Layer 4 of a small transformer language model trained on English Wikipedia (8 layers, counted from 0, width 64).
In attention head 1, each number of a token's query or key is one row of weights dot the token's vector x plus its bias. A token spreads its attention over itself and the tokens before it by the softmax of 0.177 times query dot key.
The model reads these tokens: "J" "am" "es" ", " "P" "B" "R " "St" "re" "et" "g" "ang" ", " "D" "ann" "y " "D" "az" "e" ", " "A" "le" "x" "is " "R" "aph" "a" "el" ", " "W" "a" "if"

Query weights of the head. A number n stands for (n - 500) times 0.0017.
q0 (bias 0.018): 517,535,415,423,443,367,428,586,304,509,505,577,292,396,615,617,529,609,398,445,650,206,344,623,314,431,315,656,416,596,672,540,587,646,285,607,513,549,365,672,483,221,548,393,471,411,528,404,305,589,546,511,544,502,394,486,484,518,552,627,452,411,540,534
q1 (bias 0.143): 430,524,270,537,612,519,446,522,685,413,305,490,437,348,756,578,492,376,639,572,472,547,350,515,535,451,587,301,571,399,453,616,595,437,535,404,707,435,448,584,529,432,794,548,375,488,535,483,525,545,459,776,848,467,528,518,575,524,425,605,555,421,549,602
q2 (bias 0.054): 529,225,361,655,444,378,326,384,563,405,513,585,614,277,271,621,583,854,701,470,452,583,557,685,607,406,622,515,596,687,162,533,241,646,255,622,311,615,647,477,495,508,522,550,633,613,516,654,674,560,433,494,480,537,277,660,530,458,551,657,471,494,615,448
q3 (bias -0.010): 659,335,556,435,582,587,625,421,441,548,766,539,748,409,551,775,441,603,519,415,505,308,372,442,474,540,506,403,468,667,407,615,533,400,550,402,644,317,326,459,428,713,702,575,339,721,404,481,561,444,463,606,535,370,523,458,557,536,456,468,565,614,429,467
q4 (bias 0.154): 369,352,605,693,677,352,587,617,573,573,504,408,485,453,542,310,460,344,346,396,226,516,291,553,546,430,552,361,660,590,517,628,560,757,631,477,226,547,388,497,569,652,479,362,481,625,473,446,560,544,436,421,557,378,507,488,546,358,454,659,323,638,365,743
q5 (bias -0.260): 406,758,108,552,485,468,773,665,350,486,676,402,452,444,656,395,712,407,658,660,610,561,555,412,740,310,247,419,378,314,413,377,498,670,546,681,198,766,485,584,504,327,458,612,556,608,394,190,331,477,641,862,357,522,424,556,393,480,427,413,560,607,311,349
q6 (bias 0.304): 696,527,498,341,712,342,525,594,430,534,487,269,755,423,525,718,363,511,584,539,698,716,426,552,605,513,777,637,494,430,439,688,552,536,485,394,474,444,423,537,426,544,435,530,463,484,270,689,641,368,281,566,693,573,275,555,453,480,639,398,552,726,380,757
q7 (bias -0.043): 671,524,507,630,603,646,573,681,588,382,462,374,631,580,514,513,506,518,678,504,471,467,577,532,226,295,468,451,402,373,542,550,539,540,467,656,414,509,357,404,424,592,727,412,693,444,593,713,312,819,602,472,429,632,351,439,463,355,558,439,315,496,434,509
q8 (bias 0.210): 395,177,427,355,611,753,404,431,462,525,581,504,835,576,677,462,525,671,369,327,362,463,391,605,767,523,413,447,779,557,757,724,610,452,696,730,519,520,501,457,487,280,510,457,500,373,468,486,652,256,372,519,655,483,572,410,617,454,432,271,597,420,406,292
q9 (bias -0.215): 427,587,570,515,533,588,435,692,391,435,585,629,287,761,452,432,260,558,849,663,471,467,504,525,278,494,390,678,483,342,597,306,485,561,464,617,455,661,677,700,407,564,218,636,565,411,543,513,347,539,707,600,421,501,440,625,353,505,228,399,629,640,574,402
q10 (bias 0.119): 451,475,525,583,352,297,440,465,394,414,627,688,624,525,715,546,633,491,646,425,408,655,491,554,494,460,327,460,495,425,320,576,435,467,681,384,522,352,448,573,274,536,462,249,825,290,589,481,469,518,492,447,660,501,578,459,504,526,560,410,515,287,449,759
q11 (bias -0.188): 348,526,661,600,492,374,630,278,423,492,588,452,550,424,687,540,405,537,479,553,583,352,718,454,305,437,205,536,579,432,418,474,591,603,657,332,553,300,706,523,656,294,549,286,413,684,703,544,583,605,893,641,560,701,511,465,480,668,317,418,562,469,541,822
q12 (bias 0.137): 435,501,617,291,542,318,618,348,243,541,436,499,662,524,449,603,537,365,588,539,752,667,572,545,570,333,544,293,595,466,701,625,735,591,475,530,458,292,452,404,465,337,533,232,532,515,572,415,446,305,428,618,772,394,641,680,520,837,541,446,423,524,408,511
q13 (bias 0.266): 553,199,385,422,485,397,476,573,493,546,515,618,440,582,630,525,246,610,620,445,514,592,594,588,620,461,493,461,536,474,533,504,527,481,645,477,430,640,237,648,546,378,475,663,563,493,535,658,477,490,473,463,457,527,520,596,314,574,441,537,562,304,624,506
q14 (bias -0.082): 506,402,587,653,376,440,450,812,617,436,384,507,402,501,532,607,752,614,590,438,680,529,549,499,690,504,384,383,620,586,455,183,434,369,514,628,506,617,463,507,576,422,547,448,616,280,425,636,440,635,530,371,702,376,508,548,409,602,315,484,722,623,524,515
q15 (bias -0.162): 428,383,568,674,635,838,530,901,600,360,468,855,416,520,717,455,381,623,537,449,500,552,587,612,376,637,500,578,404,315,277,342,421,505,208,495,296,438,540,585,546,415,471,600,469,626,437,264,414,375,532,424,336,689,463,580,655,492,195,528,276,580,708,365
q16 (bias -0.057): 485,457,445,560,582,474,326,595,336,444,425,724,523,560,551,318,846,430,329,551,628,464,491,461,491,129,501,455,509,430,581,295,483,538,271,477,437,662,609,632,487,631,554,697,348,460,458,290,366,456,467,423,616,566,513,326,476,547,472,467,603,463,323,571
q17 (bias 0.019): 547,651,445,540,395,716,574,681,443,585,123,623,356,399,408,642,529,372,634,473,490,513,452,639,814,276,499,635,895,567,477,469,335,331,400,454,520,657,484,614,564,799,390,347,423,723,457,604,447,446,620,429,617,435,301,909,622,565,601,567,664,516,510,461
q18 (bias -0.240): 463,523,347,516,549,477,730,387,631,481,378,465,63,632,623,507,496,506,290,580,476,673,503,556,312,266,241,684,455,514,536,400,321,360,283,434,727,351,715,313,750,676,525,667,626,467,571,483,442,793,581,545,453,259,482,617,334,737,342,372,787,557,522,652
q19 (bias 0.024): 429,461,519,249,775,459,543,725,342,733,597,365,457,497,450,440,474,370,529,365,621,560,494,213,347,526,444,582,522,475,358,410,462,450,459,323,733,220,522,514,499,430,560,439,548,591,487,503,441,509,506,374,496,503,643,518,518,667,728,493,438,540,555,485
q20 (bias -0.073): 722,718,426,529,512,586,510,538,513,463,518,439,569,346,408,489,621,424,583,404,704,563,523,408,252,638,570,519,570,638,524,584,335,572,480,750,371,588,541,529,467,812,536,778,650,403,430,671,540,420,422,693,275,518,426,523,504,724,318,609,361,457,499,434
q21 (bias -0.400): 789,579,476,391,574,627,181,708,582,549,704,683,213,646,419,209,303,329,539,683,761,484,439,467,330,484,132,779,437,368,249,323,468,671,316,707,395,531,516,447,426,681,570,646,432,530,449,389,122,597,750,770,640,543,244,776,549,569,376,429,515,329,785,363
q22 (bias 0.219): 404,257,572,489,561,261,550,431,105,368,681,339,646,652,544,367,590,599,306,469,795,588,428,275,512,703,671,343,697,411,446,625,502,446,492,553,797,595,434,266,577,364,624,444,511,476,595,329,369,558,435,595,513,632,394,437,601,638,412,608,350,473,289,655
q23 (bias -0.179): 553,583,404,507,275,539,475,604,268,509,698,491,292,632,525,398,422,481,405,456,428,602,690,576,398,578,433,288,631,275,789,325,560,663,367,494,275,425,612,764,394,382,435,490,538,533,644,500,481,469,632,665,629,572,554,389,532,488,641,486,611,778,569,604
q24 (bias 0.133): 507,719,530,362,689,468,659,459,565,406,411,658,608,574,533,571,615,534,533,422,492,426,465,621,402,526,455,680,635,379,438,430,547,399,467,483,459,572,476,434,454,435,508,535,532,406,481,370,757,505,432,512,594,303,236,551,536,407,658,560,675,751,587,292
q25 (bias 0.215): 554,516,308,473,601,434,529,433,554,571,522,133,716,288,442,296,550,418,446,541,579,572,382,512,567,525,621,292,699,590,397,359,538,356,644,621,485,642,442,849,254,411,592,697,551,444,470,458,475,520,640,190,609,543,367,800,685,387,385,519,661,552,366,617
q26 (bias -0.076): 365,428,579,678,348,726,357,567,316,442,600,347,261,612,464,515,651,215,484,483,368,521,563,701,768,470,407,496,515,598,470,357,458,518,521,658,354,375,709,496,520,485,678,604,464,594,555,646,318,508,479,313,332,456,440,471,351,565,450,636,485,538,415,484
q27 (bias -0.319): 536,617,167,647,379,464,357,695,539,467,531,970,381,530,783,590,409,498,511,522,241,533,636,443,194,297,474,670,459,613,527,635,403,564,231,725,616,439,578,424,485,506,466,545,387,686,485,734,376,791,944,402,479,647,507,417,319,696,323,490,244,690,705,586
q28 (bias 0.323): 334,454,496,531,677,436,372,389,605,537,493,390,763,356,553,482,498,361,584,546,398,482,403,312,618,487,489,647,555,506,496,328,521,352,366,392,233,594,426,587,543,496,372,451,661,414,490,371,213,672,656,694,700,594,370,425,426,862,561,585,284,493,498,403
q29 (bias -0.003): 234,594,633,651,712,498,562,604,631,511,738,433,495,529,533,538,553,324,471,689,461,170,325,537,511,349,375,358,334,328,714,451,428,496,462,319,435,477,571,303,764,599,534,379,484,583,791,433,415,517,666,530,253,713,572,415,535,599,314,542,380,530,810,542
q30 (bias 0.274): 505,415,642,472,385,668,631,471,670,530,521,405,685,543,572,678,507,561,428,204,429,609,206,306,417,469,565,380,558,682,378,551,649,463,594,258,340,638,714,603,241,482,661,371,422,479,600,637,480,543,407,559,508,454,519,614,444,543,583,525,275,521,521,644
q31 (bias 0.021): 674,593,511,794,626,461,745,189,246,512,424,443,434,608,500,547,515,512,747,283,470,628,428,547,543,693,568,501,465,568,538,466,556,383,506,580,431,611,443,511,418,352,495,406,343,291,271,388,399,326,472,288,512,534,321,606,609,553,630,368,577,385,593,610

Key weights of the head. A number n stands for (n - 500) times 0.0013.
k0 (bias -0.952): 396,458,249,308,307,199,648,489,155,691,360,502,574,560,695,397,371,282,632,643,570,648,596,279,706,489,228,303,593,575,465,334,447,807,461,492,451,455,442,613,420,347,358,708,485,463,826,500,514,520,528,683,506,675,331,268,530,930,382,571,664,591,475,417
k1 (bias 1.008): 265,688,532,471,472,419,618,495,630,869,317,474,386,462,523,518,475,465,589,599,329,485,331,395,493,421,572,493,529,529,488,196,476,255,407,598,417,656,477,458,636,447,309,518,464,627,574,321,191,472,608,725,624,334,414,441,256,361,583,576,581,485,629,345
k2 (bias 0.699): 591,677,437,700,355,504,720,501,521,184,411,627,436,785,416,490,547,384,213,555,605,428,659,484,596,597,307,628,591,674,106,116,365,703,96,680,547,862,805,437,374,367,521,262,258,272,597,365,772,355,711,336,424,452,456,609,441,525,395,491,504,566,717,517
k3 (bias 1.068): 325,524,349,495,471,536,636,250,363,480,700,382,350,349,470,519,511,427,663,725,705,587,326,513,349,535,650,460,417,369,506,667,676,211,211,495,685,940,237,442,773,676,436,558,103,562,435,422,459,552,617,352,556,319,624,541,687,724,422,527,917,284,466,359
k4 (bias 1.193): 482,561,615,431,469,341,490,343,713,638,285,623,464,399,486,576,300,319,495,588,748,443,467,317,233,686,752,593,229,642,396,467,384,366,689,537,709,357,606,582,647,636,559,524,410,313,431,619,530,276,404,237,571,365,486,729,492,430,572,644,536,584,310,616
k5 (bias -1.048): 285,141,613,584,323,415,453,873,352,536,458,419,453,345,571,550,320,604,539,649,545,453,504,720,458,450,284,239,547,457,261,282,514,355,487,306,334,538,839,649,381,333,156,719,639,285,715,876,401,450,597,517,539,803,704,544,310,585,523,353,454,384,468,772
k6 (bias 1.224): 609,419,395,500,418,387,483,376,486,597,628,522,319,681,292,504,597,543,599,442,590,825,240,509,94,360,569,482,496,788,264,585,311,513,96,481,430,535,356,625,808,357,480,526,489,474,473,705,563,461,571,345,659,496,314,565,501,416,684,611,604,379,541,339
k7 (bias -1.098): 312,416,562,751,646,110,613,432,417,215,351,572,465,652,432,582,255,484,277,487,774,431,529,705,472,362,466,549,683,465,541,548,399,431,573,397,475,207,223,650,574,588,359,657,225,333,732,536,356,440,543,734,399,448,430,558,482,583,446,802,821,476,703,917
k8 (bias 0.887): 82,366,677,459,537,478,565,496,523,739,366,863,491,336,578,531,582,608,596,111,178,605,627,635,651,632,744,344,341,351,533,700,507,268,329,539,517,557,437,434,295,560,315,323,401,236,601,121,490,508,517,108,713,453,492,790,778,331,432,467,639,501,284,505
k9 (bias -1.263): 576,659,599,489,544,526,656,690,550,551,529,451,228,676,402,690,479,411,392,418,595,482,518,598,223,455,167,221,445,133,658,558,547,672,728,312,222,580,733,557,483,326,506,480,820,453,519,641,261,371,453,706,216,688,588,424,334,556,414,542,651,440,400,498
k10 (bias 0.665): 501,420,690,559,592,325,867,524,644,582,547,641,366,659,584,563,439,457,477,531,543,599,200,150,706,753,843,224,564,603,304,530,538,268,557,460,471,505,544,675,495,572,568,481,328,404,208,518,422,727,345,528,549,497,378,649,318,501,578,601,380,597,230,522
k11 (bias -1.056): 303,402,367,132,566,542,835,237,412,628,532,210,382,370,536,612,461,709,379,408,327,618,172,401,690,789,443,551,539,565,579,549,773,268,715,365,841,334,523,516,680,428,518,448,740,369,536,275,677,238,312,615,584,415,526,458,311,686,600,619,592,379,444,502
k12 (bias 0.984): 374,302,626,578,332,459,691,516,223,750,332,350,583,287,200,614,389,674,933,308,477,883,490,521,478,733,561,324,497,698,244,333,515,439,583,442,472,506,340,623,660,591,445,479,664,359,427,353,237,417,407,543,795,51,378,648,776,508,547,429,238,398,360,413
k13 (bias 1.092): 534,473,774,493,377,674,690,452,524,575,617,569,604,375,514,810,609,460,356,525,490,339,563,536,641,435,379,321,542,559,454,399,437,516,458,509,213,476,764,348,504,572,681,393,579,575,470,597,631,341,418,304,501,563,302,490,576,583,460,736,653,467,484,354
k14 (bias -0.578): 339,508,580,234,408,304,638,428,788,450,375,660,404,671,646,494,517,440,682,486,467,198,503,672,590,412,134,479,367,554,190,371,669,537,453,535,455,327,553,421,307,579,580,216,270,419,543,823,460,669,726,396,286,524,841,380,496,631,528,489,311,504,512,480
k15 (bias -1.128): 629,410,779,477,418,513,573,730,695,492,378,335,390,547,494,492,455,483,440,561,248,327,721,817,464,559,327,552,302,293,591,667,408,452,475,592,504,639,409,398,506,510,641,784,593,540,675,628,578,127,427,637,407,654,548,282,509,544,422,424,432,293,556,392
k16 (bias -1.286): 436,725,421,557,374,369,523,526,664,457,233,283,454,571,625,349,480,556,538,581,470,351,507,646,506,556,537,493,502,478,326,565,306,564,390,523,200,738,610,558,296,662,443,581,419,459,450,173,561,594,519,357,488,716,559,177,549,374,711,666,637,385,524,636
k17 (bias 0.213): 377,602,578,543,272,706,408,526,469,605,277,614,270,659,536,568,400,399,510,676,533,531,491,637,292,328,130,798,755,471,414,11,356,612,196,512,546,564,444,305,617,401,671,431,405,476,220,502,636,636,434,399,684,441,648,445,675,511,585,89,399,618,466,612
k18 (bias -1.284): 437,383,467,464,714,483,736,301,504,610,467,265,687,582,477,692,565,547,435,566,354,102,501,330,617,331,395,872,655,532,353,446,588,614,698,480,707,536,465,394,512,67,373,331,725,431,418,719,226,456,532,555,463,532,384,436,453,623,735,526,554,400,422,469
k19 (bias 0.208): 437,245,418,688,882,516,430,630,563,690,425,336,574,500,494,466,261,734,528,664,823,548,624,572,483,203,555,357,377,617,343,653,553,610,319,194,792,484,67,361,648,513,704,575,444,383,541,473,452,688,481,539,512,583,575,412,340,516,576,420,265,340,423,365
k20 (bias -0.938): 677,526,331,410,715,574,394,457,509,327,452,286,354,600,341,469,265,405,606,556,444,547,645,545,213,516,219,774,348,513,255,409,223,535,344,526,423,687,437,476,116,613,424,526,345,429,535,776,293,566,371,683,216,922,220,625,470,461,367,470,613,502,641,741
k21 (bias -1.352): 476,510,523,558,768,459,687,584,319,499,528,500,233,881,543,375,355,343,447,674,559,242,499,718,303,282,256,305,442,528,853,357,522,597,412,113,362,462,676,517,261,537,486,496,525,288,594,396,253,522,427,757,609,609,674,353,503,771,399,367,542,328,801,305
k22 (bias 1.061): 545,340,619,442,593,483,498,297,585,684,443,480,88,450,468,571,353,620,645,432,402,727,925,555,689,938,568,292,505,545,406,505,653,321,671,281,497,723,521,516,574,400,257,497,456,359,529,446,580,580,434,313,407,199,260,562,370,456,706,699,536,362,515,666
k23 (bias -1.019): 462,764,442,403,279,511,547,790,591,652,510,281,479,523,670,532,621,451,542,352,444,435,321,376,561,837,255,120,544,262,621,603,487,598,737,166,472,367,427,516,329,678,558,530,456,223,751,649,582,451,540,436,744,483,167,341,393,517,554,421,116,640,447,550
k24 (bias 0.377): 130,339,554,663,402,743,528,569,700,489,515,699,401,624,532,266,546,674,603,409,544,530,397,397,655,366,338,822,743,320,630,643,64,610,684,606,470,935,671,596,520,446,377,327,417,421,492,612,352,500,514,481,729,479,760,483,381,686,317,613,424,422,533,471
k25 (bias 1.230): 369,715,516,659,294,250,615,447,341,582,604,460,414,476,351,407,341,543,526,644,543,415,548,555,613,507,427,482,261,825,564,287,509,463,433,539,505,478,470,705,439,546,380,422,533,418,561,639,795,496,451,393,362,337,501,608,361,367,520,323,580,693,172,368
k26 (bias -0.377): 574,595,352,789,435,371,627,621,514,431,405,489,383,618,501,815,722,536,456,281,442,357,599,800,536,609,252,521,511,720,307,427,499,512,747,516,591,404,562,571,364,232,309,653,258,651,538,387,379,587,533,322,452,656,444,454,669,653,399,310,365,862,407,805
k27 (bias -1.247): 437,313,301,606,573,200,545,500,576,597,448,519,594,654,610,605,610,486,361,705,541,332,287,657,634,661,167,541,604,332,578,578,385,346,482,389,516,554,402,196,630,539,545,578,655,304,512,323,354,319,544,749,446,762,498,197,651,626,532,570,618,721,855,546
k28 (bias 0.947): 665,567,326,533,537,237,622,400,555,607,441,781,350,436,407,168,331,437,620,563,586,376,415,537,584,408,233,698,585,605,248,528,539,426,415,523,527,436,837,505,346,595,542,679,520,578,522,632,383,774,501,245,849,462,260,595,300,493,448,593,482,497,419,378
k29 (bias -0.619): 362,321,474,151,631,531,520,444,505,439,416,392,693,417,433,693,558,530,375,699,357,316,464,709,782,450,477,219,514,184,649,530,630,290,878,253,679,422,363,848,452,530,416,626,863,623,664,515,400,454,511,306,293,437,323,263,431,131,330,552,397,638,417,541
k30 (bias 1.092): 700,714,380,439,339,314,629,615,701,511,478,699,651,523,303,392,394,397,477,441,437,620,436,436,285,420,692,457,550,681,365,496,610,328,408,522,588,438,479,482,408,554,370,278,402,456,367,500,573,717,176,389,605,151,431,525,461,631,490,567,596,426,434,378
k31 (bias -0.195): 594,317,529,397,238,578,396,476,615,488,392,730,146,458,436,522,816,522,704,690,594,823,669,669,697,487,298,741,619,654,441,562,438,470,511,634,534,395,498,742,346,845,242,87,251,314,342,563,342,227,693,687,595,506,465,536,248,690,392,245,887,368,104,359

The vector x that enters this layer's attention at each token. A number n stands for (n - 500) times 0.0077.
0 "J": 533,355,477,379,718,594,513,632,448,559,306,332,617,467,380,579,419,577,370,400,409,390,480,627,838,504,360,390,584,357,541,586,346,614,693,110,509,488,566,474,455,546,594,679,639,537,615,558,437,353,475,475,376,729,23,335,554,641,557,657,592,361,841,500
1 "am": 525,287,546,389,699,481,508,501,443,672,344,425,587,459,488,748,470,501,444,409,441,267,497,602,707,552,355,275,591,210,620,639,508,519,763,224,393,372,634,611,391,513,404,720,717,177,620,527,271,499,499,624,537,766,367,267,461,711,613,657,397,301,848,405
2 "es": 375,294,458,260,722,370,540,544,518,583,282,340,556,599,458,735,528,605,468,389,554,326,523,599,670,450,300,307,611,254,593,566,608,433,837,234,271,375,581,490,444,387,451,726,719,314,796,499,327,513,449,612,533,737,367,437,422,651,735,544,392,355,823,598
3 ", ": 534,275,426,306,696,496,510,561,453,467,313,334,669,507,480,635,422,555,459,518,400,325,516,720,723,499,347,385,526,260,584,681,484,480,797,243,499,488,574,526,415,507,465,715,800,458,652,507,313,373,368,515,489,663,75,403,525,716,421,701,518,396,794,555
4 "P": 351,209,607,296,755,481,615,591,531,619,377,361,508,600,513,562,450,585,470,491,394,335,584,669,622,579,376,383,669,285,554,631,464,476,779,237,427,306,574,594,434,546,424,704,764,328,567,521,288,490,409,686,629,746,138,210,485,620,526,666,471,349,610,475
5 "B": 355,184,523,348,636,402,643,586,465,654,322,359,547,641,512,571,417,587,519,479,426,349,477,653,700,638,408,383,734,191,573,532,622,526,772,301,441,367,541,538,415,570,443,674,816,245,549,502,261,481,502,565,523,809,155,246,503,705,535,664,467,398,611,481
6 "R ": 417,256,443,444,698,425,455,472,437,501,326,372,593,719,531,644,466,572,484,616,412,381,412,708,726,579,384,273,557,307,602,598,670,369,680,257,353,390,582,636,385,496,400,721,850,320,723,515,330,438,413,645,623,680,168,302,474,681,516,681,466,313,655,504
7 "St": 305,249,400,378,600,526,601,655,418,599,330,308,554,555,473,552,480,604,507,441,465,353,483,603,672,708,300,371,684,357,631,613,569,479,802,279,405,370,560,486,427,543,510,592,863,264,629,653,368,479,466,548,599,805,115,225,466,578,511,739,435,346,594,532
8 "re": 504,238,350,532,691,405,525,517,503,583,328,265,450,376,554,525,583,537,425,436,362,373,419,585,779,657,387,364,510,262,749,570,721,511,786,395,442,245,645,569,373,508,493,686,894,316,737,515,398,362,444,721,600,733,324,233,457,642,567,446,388,357,704,482
9 "et": 425,177,414,374,591,497,573,457,538,707,363,282,569,495,559,649,520,508,361,421,452,345,475,682,671,757,426,297,578,174,719,626,607,451,782,133,436,461,587,530,495,370,468,616,784,352,616,645,274,501,408,631,537,795,310,359,384,631,513,492,443,353,716,668
10 "g": 334,370,362,420,613,484,526,601,417,465,262,314,524,506,610,592,415,586,386,468,449,370,392,705,678,656,550,293,769,337,627,630,572,406,869,183,539,338,664,527,475,405,483,657,871,337,678,539,319,391,385,631,497,834,319,247,403,615,593,494,430,395,661,555
11 "ang": 386,272,447,379,652,413,474,522,491,692,364,219,562,478,534,636,337,586,412,457,460,293,392,666,788,556,390,422,614,273,613,632,667,366,816,225,453,422,713,440,386,403,402,600,765,384,731,599,332,394,437,608,524,968,370,467,366,569,588,599,343,398,676,573
12 ", ": 476,258,409,337,671,474,549,535,464,493,365,307,658,426,566,607,403,592,491,572,398,274,521,738,683,497,386,359,513,273,616,671,548,413,837,290,456,429,590,564,434,493,419,670,845,476,692,529,250,383,419,555,526,674,99,408,467,698,408,720,441,425,695,539
13 "D": 294,174,503,353,688,504,658,544,415,577,406,474,476,544,534,466,502,639,527,464,446,241,476,618,601,633,363,333,623,341,523,588,490,436,884,233,446,346,577,601,462,556,474,667,864,414,649,547,290,456,498,614,589,749,129,253,486,608,536,709,442,387,632,461
14 "ann": 335,259,310,581,684,462,532,486,450,758,435,447,551,645,500,689,506,555,498,456,374,329,398,546,719,732,322,239,594,206,470,635,669,395,794,193,457,339,577,566,383,499,433,678,772,321,596,555,240,442,552,556,576,734,329,255,400,607,658,632,507,406,739,451
15 "y ": 436,207,362,350,613,479,513,458,429,494,367,335,599,555,544,622,559,581,452,590,381,319,442,728,651,586,416,371,541,316,624,594,733,447,830,244,401,369,667,604,435,452,465,627,790,334,795,480,193,430,423,538,671,651,163,363,424,613,535,699,442,420,676,596
16 "D": 314,181,479,383,677,533,626,540,361,565,413,425,444,518,511,496,487,617,514,455,451,289,452,625,649,624,380,349,607,368,530,592,536,454,893,224,470,338,582,635,448,534,443,643,871,388,645,568,293,446,521,636,599,747,106,252,487,606,591,683,459,358,615,509
17 "az": 347,298,372,514,652,387,549,530,416,697,471,335,530,579,436,688,474,535,506,474,347,447,421,643,752,665,420,295,622,242,487,640,625,388,760,229,529,371,618,536,483,512,319,750,747,227,693,506,279,537,452,635,651,879,359,175,357,519,583,619,418,372,618,500
18 "e": 328,340,427,362,709,340,465,532,484,567,386,224,530,484,527,672,421,604,511,445,494,271,523,628,780,616,284,415,584,278,687,549,689,338,833,232,379,336,608,518,473,475,446,652,921,408,737,532,356,460,444,544,598,679,254,309,436,569,719,496,434,410,677,574
19 ", ": 460,247,418,336,655,462,541,514,448,500,389,320,665,448,576,627,413,591,516,581,398,283,513,714,661,525,406,352,500,257,609,686,587,395,872,260,460,412,571,566,440,476,415,653,852,450,691,529,232,413,411,534,572,648,110,398,467,697,461,723,439,440,670,528
20 "A": 352,160,592,373,684,313,714,653,434,582,463,456,473,441,547,627,502,618,478,556,365,356,562,620,597,572,398,334,640,282,624,596,540,401,863,257,386,381,578,530,448,555,466,697,844,332,657,499,319,500,418,625,623,683,168,277,478,590,536,643,423,340,567,435
21 "le": 388,364,483,397,715,353,615,661,501,597,365,388,542,658,636,692,622,522,585,366,314,325,546,478,768,571,325,513,474,205,553,614,720,422,866,244,312,419,475,544,523,403,412,749,779,263,733,458,329,433,398,516,557,725,241,417,497,516,682,496,479,305,464,548
22 "x": 375,228,436,358,704,343,640,612,615,482,466,354,590,590,595,722,495,460,502,467,419,450,467,678,728,693,402,361,624,204,732,623,592,401,823,232,443,371,423,521,414,393,373,708,804,379,745,521,239,424,356,491,628,650,321,376,392,724,587,450,449,342,492,544
23 "is ": 396,288,500,317,707,486,445,462,476,535,376,363,565,562,602,676,497,551,473,619,401,357,328,769,627,607,442,335,544,229,624,669,659,450,870,181,361,418,571,553,404,384,376,622,813,395,762,547,304,445,369,621,586,664,172,478,464,648,468,672,435,440,454,578
24 "R": 271,243,431,412,731,436,564,579,444,615,414,378,457,463,488,519,449,582,610,507,486,271,493,585,671,653,381,312,693,285,591,638,592,526,854,256,440,362,561,570,402,506,447,672,810,475,701,564,296,459,470,550,531,633,111,197,463,600,599,741,525,349,527,537
25 "aph": 428,308,296,302,728,421,470,525,358,771,427,356,578,532,543,639,503,536,454,499,405,407,394,626,686,729,432,287,683,310,672,551,529,454,834,99,411,411,608,553,420,483,383,666,784,338,706,581,205,598,425,548,565,770,354,392,359,535,467,630,457,452,635,490
26 "a": 330,336,413,328,715,375,559,565,398,571,374,360,526,367,532,663,324,577,388,421,474,347,525,579,707,641,429,337,555,267,651,617,607,468,883,175,397,467,729,535,418,430,439,726,787,345,771,423,307,513,464,516,599,821,297,381,394,600,665,544,429,440,677,514
27 "el": 463,304,440,322,639,334,477,621,498,693,464,206,535,392,625,637,479,539,417,501,442,204,446,702,666,614,299,369,620,264,605,704,630,432,845,197,387,415,632,575,512,440,351,623,814,308,728,491,389,420,518,551,562,718,299,496,332,574,749,592,472,300,562,516
28 ", ": 440,253,414,315,640,452,574,541,461,527,394,331,652,414,596,618,412,597,510,588,404,277,513,712,646,527,440,327,499,234,598,698,589,402,873,268,462,421,571,562,447,476,396,664,845,477,725,499,231,422,404,534,565,626,110,444,466,685,446,716,430,445,636,538
29 "W": 329,179,523,411,642,403,710,554,467,582,415,416,559,529,594,470,394,572,537,387,410,241,482,578,645,584,387,291,653,301,541,620,668,499,813,284,529,324,544,527,437,631,413,686,915,328,712,488,319,512,502,629,580,642,166,322,474,580,504,762,460,377,552,416
30 "a": 311,352,445,373,704,367,643,405,531,520,430,459,585,399,607,544,469,572,369,400,451,437,502,614,737,682,422,347,538,264,599,600,717,359,782,155,392,442,571,514,357,470,418,729,841,256,765,415,314,657,461,573,611,795,257,283,415,561,653,492,434,519,654,468
31 "if": 429,304,488,412,651,384,456,401,545,728,309,201,586,538,532,569,513,530,429,392,428,332,521,619,659,692,389,445,606,235,549,631,809,290,836,97,421,319,575,476,460,466,276,629,835,431,671,455,410,500,530,658,693,817,292,441,433,652,580,574,486,411,456,533

Token 4 "P".
Which token does it look at most, and with what share of its attention? 4 "P", with about 60%

Token 26 "a".
Which token does it look at most, and with what share of its attention? 24 "R", with about 30%

Token 6 "R ".
Which token does it look at most? 4 "P"

Token 31 "if".
Which token does it look at most, and with what share of its attention? 29 "W", with about 80%

Token 8 "re".
Which token does it look at most? 7 "St"

Token 12 ", ".
Which token does it look at most? 12 ", "

Token 13 "D".
Which two tokens does it look at most, in order? 13 "D", 12 ", "

Token 29 "W".
Which token does it look at most? 29 "W"

Token 21 "le".
Which token does it look at most, and with what share of its attention? 20 "A", with about 70%

Token 5 "B".
Which two tokens does it look at most, in order? 4 "P", 5 "B"

Token 24 "R".
Which token does it look at most, and with what share of its attention? 24 "R", with about 40%

Token 27 "el".
Which token does it look at most? 24 "R"

Token 14 "ann".
Which two tokens does it look at most, in order? 13 "D", 14 "ann"

Token 11 "ang".
Which token does it look at most? 7 "St"

Token 18 "e".
Which token does it look at most? 16 "D"

Token 9 "et".
Which token does it look at most, and with what share of its attention? 7 "St", with about 60%

Token 15 "y ".
Which token does it look at most? 13 "D"

Token 19 ", ".
Which token does it look at most? 16 "D"

Token 10 "g".
Which token does it look at most, and with what share of its attention? 7 "St", with about 60%

Token 30 "a".
Which token does it look at most, and with what share of its attention? 29 "W", with about 80%

Token 7 "St".
Which token does it look at most? 7 "St"